Layer 2 of a small transformer language model trained on English Wikipedia (11 layers, counted from 0, width 64). Numbers have three digits each and are written without spaces.
A neuron's activation on a vector x is GELU(gate . x) times (in . x), where the dot is the dot product.

Input weights of the MLP neurons that the questions are about. A number n stands for (n - 500) times 0.001.
n2 gate: 526536523579522432494443592593453581481436572496471550617436445454517662516565408411606563496613413566555557617533621621515470301408527346488508480480596514716443573462454282428534494549685700
n21 gate: 442494516917629419469483541495548477530478380525727429629522632645547474670725397472555602490445638473569631560484452643438626485527427620499517452468464656707430451679456413486443516391473468
n29 gate: 616607621438408514524529495579634534572734516346659582323464508400515539508480544544491561528446652356628793393741556418454474599638492574472341347426494615582472541323489406497428611599597316
n30 gate: 412664489484318540498508496508553487679478360331359662539400543484460581543268571465463362367667410487471499417398558513647518514433573255552503594346360514510349604573506538626481421509343498
n38 gate: 587331658479573274484532578512603673429353578309488578615524629465485494666487396574518543681407374650347472522259606544553392609429625462492534318639584522607432614618429386441477363498448493
n44 gate: 368556556525532473431461536389488577584276453628368382465467532354611569668594581516379422669538530357382500614464449717572482554640435293455571551563419325652456729333397481659362418589475717
n48 gate: 669640489607393461543573610502169450477533459628403170546612393400554264424580560603451604643451322487414526574344615449535430433356342440543613539485415395553338523444488243581564445555494275
n59 gate: 490421517451497613560727637638481465560377551554568414536496710597447710673344446567342508517381497361383476358828520551517514621358533547310384486682590311472540698485338495368440607382409599
n62 gate: 556425505720552463393456633409535483412533323471682474430480576498374469512648396540678535600492614484421534682337590466324576257435456678434669510587756374678649422673603330501566543473515581
n65 gate: 549379711614500487612487641582253371392494717754479440540370565333385470623513290517459319588391436559492596597450361690413665549524547467536453337400463431500267480510394458468595545587420577
n67 gate: 464417382443610477517522538541381790279418516409515597396360348429457478511649434453529617596378475598368706520435572486314620499493534540590635595379495511529434458670462650295460551386613442
n73 gate: 410485705446505405320583526503514480558648793523413316463312591542406630566481703277469476519279541309506413420506515370305657757612515457454463683531600647414378383577540431646401510568313396
n76 gate: 418558459500415490514547499493381508421427496559648487509422504559520295597315747475240397649237545411476571426534354476348590632604564479517481626450552450330601606252610650799370392476309528
n79 gate: 740531617550465616399719450649489479442621662544490504458298562603608428395363466584602610535521532413433696401529554527646459476285577624355401283631587490662575488604488325555603659517429467
n83 gate: 552603558654426394354513532435471580399374480366595593398464487571388816565603366410428618563561463523629530573505482645370444371498494546574449370669666620543387614656587416327449560586510210
n84 gate: 352399499545486473546494492582511505517558555497710706494559558380491753521567315465718443535402526421545457633463378435481382479498462592512533437484519518406509599645523639318797444560773286
n94 gate: 638484435522587701480476538667437448479602611437635702455327546832638529444418495522604358468559628510497658397567622584576471627402422589511350432498495455575667431398628256740637726637442485
n95 gate: 428266682472560690493555710582653653560398601487532405474405423357619513579225463444516471417504604375411596510444537658401440729479345592524567439621576331533457384372428367585486523643382614
n102 gate: 599543598453607552513496511299589678473589522605403208322258616502501508501426578517524565555454428537347515426486388602466478379451501215570506368443415502542549520606436420465572454574432408
n105 gate: 678523422562342404574426505599464557438268455505576572509552653551503455549659411567539457545568395536437548443485451387425536432454431538500489685559637404480467524607018548376592491448542556
n107 gate: 424517560523665496547521393447685444363676543556578445522640550544592416665438641394581514535340437443464801680583550625609386303471414498563434604632442596439582656572565402580544345605626463
n112 gate: 509525530679571757521633648579505498611567537414392625547435330591455469490391585589455389613560630593405375457649567384660342563431370459419274393409429426482641398627620522553687715609695546
n128 gate: 434426596477397686564588516442473570510528665470466492428381385396439419498308515429460481525678613510464445667389599497394403732474730533494423552531599416304448601686574646493508405437747477
n131 gate: 474581473219421558533606521487443443596318499595423483368508621687425435595466717657351359611383304392500620491505469541602549609684618360639349336502248606430514581347359451657466433567591514
n140 gate: 444359311565445538563493479412246469483432462543499625588520544410519506425463354619333459599376447677579322468495396538600592449572681687265446306562610471458328527393497491513527333690348738
n147 gate: 458299394468592467570487584372583529644451562582643434526483494734519552548494651472237604363420430519627432432617543491415633657629566668396419596568393440456490586337521549553314404505415409
n149 gate: 517754336293358764438587503647480505599585500519369577367601481500647640513362490534476510443556463532513602435580545483681326421354526341474456515464545476511449766373650388695619628560548598
n153 gate: 706412549437456524544394598346390602512361543460460351281467537453608543575455409470466346565390411461635649694604494530601590555641519448510390308608586279549353518699350503363620626413386558
n163 gate: 588564607481431423538536512442405496614552545441231419512606599472373383399210505516620530560711575452546394443498522591642541412389569443559561410422293322594560614623364503513499470622471588
n168 gate: 461705379317559382606247575574515405369638455563422653254510461522447398617639433483523541443397598551448470498450386438401456500549333523681495751293732627451570348551333532373400553300586394
n179 gate: 547663406337365453588817534458680694552363514493508315540603394555650488579469477461515446654407449507388416498418435732574728424621504465735416422441647292546602666607329610652327328538584429
n191 gate: 397353438418444285580516382535460571402468497364391257435346633537501275505453604590452532518615325384562564531618638840368842376392457463497683526632646463580488532512402465472381321354343395
n2 in: 462406330682541470539625448490537507520479624559494348358494363410602299585469453512488494421412301510523505550541317342557549471387647681520649357569540411528594427482530532484457328535577460
n21 in: 534401510442332481587324442463252405393511551631502509481590394419360590573353378443546466482525539460425535657649545501558450512361518299439415639545593530578271316426535459485467423430622617
n29 in: 517458511390389640517631519432300286380555568670443546398362432725558666543525626430449543468541510666485477340387557418472393417439300404610363449441613335538640664723638459595416652590483512
n30 in: 513492372428352508428602531409573506395626531604388521552520502346471316442368325364570663611614664317646383546622415560377482651383645518612629439729734338746381406640545469487641542494527442
n38 in: 493571377398489387363379371277542477505454398401434524529534716600477601509465347552540578543607599585748578448367308533443460635559564451686529461393421610646441410392641655562519460495506497
n44 in: 476648495636687480415595605424466670478568402564669489626549510291626609501637412473699483551591634554595632412513474422601674435402581708440464564813618541642516489535472438389655581369531443
n48 in: 457600676513700465546462417420616458187396346419419534549610371342596598437665419256551490553516613433504533599503380592428508319653510557670569500367683525614418432658455302470462591394407571
n59 in: 535528419422432453731445553394337259417542504453552336670512547523463645495602389635389483447313491492480405496714294761662579589724407595450440512525497355585280625424299603249442645366486616
n62 in: 453532458501714482314523470629442619339417385474413386467402547468374523517578330561629467539623696334473423504450593421501496504381631694373642655578635307485544421740555362602602493437598577
n65 in: 649600462468369567561505590489445437467601547524449640493393510617620600381473482440359630632411584587413382522415379584322388263579605502501415354447707344576633585692369406385702422511442418
n67 in: 499494429509552550235336466395455595508535333493529365573538546543574517330565379528550414698530651460544577392589530584546586537533577573576531564496179503631525465481516510571457572527573409
n73 in: 354447705449661450378427516552458469594636666660491436534345589646374526564514694344357433550318459268518446406381461484381451649566482498582420537590497575525478375541527273579544600508370382
n76 in: 674639593632262367631607366493657669454422613598420486757455333517610388568366413403549605576415491391288321643224641500495694452558484327540618553422654416576489712459271682597483516369361643
n79 in: 486449503734555475370678462596590648431510665410603630672542439603527264568498433687628585548567364341450428525437565584550569499311600468405674554695573474414556528415370466509638430464454472
n83 in: 565572572537508430444474494610458573353537534651460291607478574385680343429449568643442675520529510636466547531656540458467565471630455422629698380429553405613742603768406606489366553704569508
n84 in: 260543434368610627399421679578396360636499516735519515538498375556409537459522487255495266611604497319712386538517438358445377324515497471514380519584444466333524493616572557597594386588584564
n94 in: 403520624403391336561490384416357463476575373598410296417523546371458422579405672446399693513357389361648470445397533615499672431552485505567467379355437678627518562467656438404226578429299424
n95 in: 534536549425454508496440562543538473516428582331491473474437484482692580380449390512552517592531741486486584255483611678530386566391317552437480446520580542437363354500579299646645687607375544
n102 in: 598393500378417289591415558291525611359442416382627376429455572510367400551732581685615507635417372466460595452596519416448532328516464483609478442572537545617654390549580405573538396442357440
n105 in: 468458411439567480529379502431572581578430583455488582425585648522479544423505592434472424454370495578327367657407372503637298630464547582504643744478362615313491475444454670402711237445464477
n107 in: 418306575431737393487406358439642539495760537591538460738723432404514473497461536539613584430332548559721664511464527567575514366360365523516544602656372710559593486473527303504462271514623513
n112 in: 479512431609662724474555538482460512625516459542380640657423362460647463500527449642553388552567507622587405489514420396699359611564369628206362353557427447473644434555746569571577692563514504
n128 in: 421439628760601657410465468495502510542526625470497406512262373442529281544446563508577468537363458386394577640351405540537386591520771585490605530430445455494401405564656762492463511477451530
n131 in: 444547555396632447616383510372525428549482501513470612329501368470631399582693574518555223526508360521633772609399419465395378535516429445447448508503554593556449320433312364534465419429657631
n140 in: 591543468438479478588507665503739582612743563494389362522396411619494598465449632477448418398539435426387499534446734553519555505361561218427431578625485428347504423624401423489427478557602453
n147 in: 483387566726614484331545584529577679391445354566458579556571536544569568711658579607561536554666484526498563601505395404515348477608579415464488388417532598564686462374464570536527535654508639
n149 in: 589591393270655619583484456672347657689388487492726523488323524575833512645450460491479628466518279550606734262530554482667404645452458510425499303504765498507404788365699524427558672473591498
n153 in: 570510651240391561408527528367518411542305335462425486262719380436402518523481579543380295487453456548649632474286537547476539552569413431686495497373402430502329592378479511439516474436482474
n163 in: 531713449525354267433586463438465525410572396372413466602641606401493424406330417408598669442575474547487443539349472605657463495527490710381425632417421567437294614437584558592525421405432680
n168 in: 573286573558535498577417533530454452681514611352431444741583526477501592428389430334345264574523263500674275480454649431487419544573514637337333622465521483488429474523483454512639308606463661
n179 in: 405519464693417341401507372548512528375486524485651442595331486520490555365573433366652595357380454668523364691482407572499556552392669599550455413374207557603680613502641388342420557453517334
n191 in: 587285776589505456438655656395245411403424464423542288488441379405647484544648738511453676618421334508358539496377666435433657517521537632450548435621561155638464567386468219397457553532423511

Each question shows a token from some text and the vector x that enters the MLP there. A number n stands for (n - 500) times 0.011.

" Thr": 543410420538593496409515484469378518474477412600574443592495308522620404455501289510678556478510413468575554450318659394437963569494551483561576393579542535456518353660463665554451436446564547
Which two neurons fire most, strongest first? n67, n62

").": 497597504544529236448397443553464414514453331390589473714463324629399513421604590546481519509463346556521370597452411444428448502531424535655546515455724610531522451602453489369397434444560457
Which three neurons fire most, strongest first? n83, n168, n48

" on": 410502294394442288628522500454610490545482620400656715596493489512622569272597527419480451524341531592469322531476618536494487490555632437373595493515443504439379468414507480563560484361528544
The most active neuron and its activation: n140, at about 1.2

" Championship": 595421540416573413404520588435561570491483506436634613575490478435691587526556536510582447491496491500583544625498409564370685289567483459660480555440427465458359560538440434555489355153572454
Which of these neurons fires most? n153

" to": 391259428498423261700474420520502622451532555530426691640388457507637563372550406422484560520426568447570479518409567546599760488572466495524567610553702456491339474409510564552469398533581578
Which of these neurons fires most? n76

"8": 550660395477488486443391333388461615479511402539456338645662484448500438350478291457606462445557435460640532313457557518649565455579543503464478487494430535750416454479510597553550373409518463
Which of these neurons fires most? n163

"\n": 282377555490534312492440730471555506467560557473524474558633289549598470496619483632543535548416462533457508534435565607414483350569494570435545428497611471535549372463558481333271475365507506
Which of these neurons fires most? n191

" in": 642354488520349245657476567408539519455650651425451596764498497461569451332560421521457440621465441463512337529489598496449462421555519562398441512515448612492339553428530537396478436493419500
The most active neuron and its activation: n140, at about 1.2

"ri": 374632639537697552534458500577390471341493609471542581693426567355499558442487305480450382481427580566524482466558541496500369525407502735399629559556582581627388490312418462549514497555603532
The most active neuron and its activation: n95, at about 1.5

"th": 495590531502681372531446453614555657340476406545610812526508406421389477519482443367629464549427458523594523361449554358537391459463499357542538323488481491664612322540385515677585458461551436
Which two neurons fire most, strongest first? n84, n38

"2": 373545482645594425513303483424320542506594511390435552552668616432616447564520410611591393493487744567665466607525440501527743560499503552473482542564550418594514367495586504516637533475464586
Which of these neurons fires most? n62

" Sp": 540386499586538759487428600667598692492460555483701446518319392475483367464330613478638531400580531546423453539449463292522626562606492411494610365487546481420601407614531470460438575369443530
Which three neurons fire most, strongest first? n128, n112, n79

" who": 459508499585590405629457495454517594298508408598460493501352335525564601477551427423582440584411461493474324343394462437548612574667428601574528672509653521403339409467341445605389519350546525
Which of these neurons fires most? n73

"1": 410644466626569477581390422491550626505631360447359368628517451454585594412475320611435368563566443467579624393567494537645620462558562461461448548524493519770498372409566455495613451309486483
Which two neurons fire most, strongest first? n44, n21

" ": 594531500496530555594407438463452555500634500523515553531425393493582576451455346448612553453442490548676727277485495476477487457515468490468486419454688545606468453457725360455535700348548428
The most active neuron and its activation: n149, at about 5.3

" of": 572482542507416283611423448518445660399525641428337596780451422556446682389592489507500541442433507645527528565466529362611563480537530484363659471525567498582415463419536371513576303572487491
Which of these neurons fires most? n140

"Regina": 531359462526485416280405514412539494536588349571392477650561450404310625546571408496568400426498518608386505476518411581511421542573541479520520672597567470515302472497346422387412619421510684
Which of these neurons fires most? n44

" the": 484480614476390168634456479439523527313755500525534448688431489524516595502484416520561521467432459513464449559410570464541533433591545542550481704494483524402586413450328522572540707416372513
The most active neuron and its activation: n73, at about 1

" –": 596555395277568366621364599559543592424464626455614584600480452578406548337586533444676485450559458442456460649502583442443844588454598482519506600511432516515463293531545417457449448359566434
Which of these neurons fires most? n67

"cle": 517445475648592240467468564504484444363470397557492394642542474559400319598579508682606557516493489608400528409597465608570353451502497405598511400558693570575376441486406431660577392280466562
The most active neuron and its activation: n21, at about 2.3

" had": 414631363562496414663417543443312580380487378516651523656395353545690440535624403371454395594520510621391472394450587413604608506528448523447574562477499510430331521452397569512428440489469492
The most active neuron and its activation: n76, at about 2.3

" Second": 466422587541447435541419519554476548356367511542508620540404425367613628528471496639491355571461539421580700437369328501474452444533645259473599373483439576658503382389410502571572380374543469
Which of these neurons fires most? n131

"'": 444348413528617349724518429538546545537526454560365479517571419508426420486662572475465527486526594679413448441465448601394512296671616465459580588488567483604492297622440515507561574385349544
Which of these neurons fires most? n62

"t": 545476413613624401445366392541610599349349620548570711510466654454624528516460410519502552508373625568519322480464595606344537472415469388521643567476578546585510415352585491651561405406509566
Which three neurons fire most, strongest first? n38, n76, n62

" edition": 643425503459559319441287620336531652562502350371452475391474471494542466508618500559488640475582432459500421573656435512349386492583527514474378533459426516530398547361471455433536415265379448
The most active neuron and its activation: n102, at about 1.7

" S": 538345536640587706454530488653523595494628536501530618475507368370548464592430262336592622339571399471576381351511528356526465444573475347427555598517579524511592580457446617484455618403538503
Which two neurons fire most, strongest first? n149, n112

" |": 325557402631543251441468470431513576459570504602514538472348556543437570510507414500479566350514443540742577494470490389502544370534504493465533414502429664536428423540437629390410410398537510
Which of these neurons fires most? n2

" Champions": 411526549366645433438424521497515501637430499564325807535533507343529574507487434417552495438574446474590716508462488417416641365532518357653571424476589493633302530620386503412524550357577462
Which of these neurons fires most? n153

" voice": 578491516584420309552473519402672616401411403344525441284411480372501512478653370330503678533438609539406495462499393501444694452596529407642655456445637531560466515446513433487423399448444595
Which of these neurons fires most? n102

"4": 441679431485510549416315465478467579555604369544477527667539511445506547434412283407687449507497510508635589347537472433704416437511486483464526450537467499645366478556639646572590422396546481
Which of these neurons fires most? n149

"\"": 551505496563597291521534609576613473431477428543345440609537419511494581387770620398457509387571537460487464489419396531398421463526420532614571474502616534718379405307531502320610512289438513
Which two neurons fire most, strongest first? n48, n191

" Tunisia": 486320433576649454443515552547432391518556420335582565620496610408586524527527632471416327477557559603568596494371525503607613444540563521516466796407638491469284610342428466401391468423519501
Which of these neurons fires most? n191

"general": 456465558549768280523336487491412538457524461367553378420558480431609600508643537392453331514539426449589499656534337410557505508579568420581478477393692499466319494468466390539488586455673523
Which of these neurons fires most? n168

" working": 468428460513561478600566544450554613257433459466520452437528495351514388360571445473490426583413526602417566573419550355504473526663466476625470589586490589756590631561530529434671557277560557
Which three neurons fire most, strongest first? n67, n62, n153

"6": 501686429527503638418312443468466597506524348562520524658633498460480578397497413452621485408485554477627539400516562355622317380623513494408586453516375505553419466472643691482579323443464530
Which two neurons fire most, strongest first? n84, n149

" Sa": 540392507476507693512444533506357470569511511494417408603314356392657507456404373506470640444424458456526524475564313525370669412475506612497616458584482487478512519522307626357564676326436534
Which three neurons fire most, strongest first? n59, n65, n191

"0": 471397526540526523441347465492624532551511378466542512510785591515619569313585454454487583567488722633606534527483390411460393410526616489513537575502406537336556357264456447566417470472498495
Which of these neurons fires most? n147

"di": 566432559528713609592388626444458362368604586462577515623445544497526610331531472523419472628506509557499615405574514607448518530424555623427687450540641557684494412326402484648345497465590535
Which of these neurons fires most? n95

" believed": 532547493695491389663342439394412505363311398528452570563488500550512736366654546375426516516548447517464436649418471416609469525577404522492669537445521494613427384656563651536659602430489441
Which of these neurons fires most? n105

"able": 461551424699549177548420305536574517350407447406545387481635537444547515499547524421507545564398541678401554612468400419494355438555496322530538520602643522498396578486581453613520612406414515
Which of these neurons fires most? n48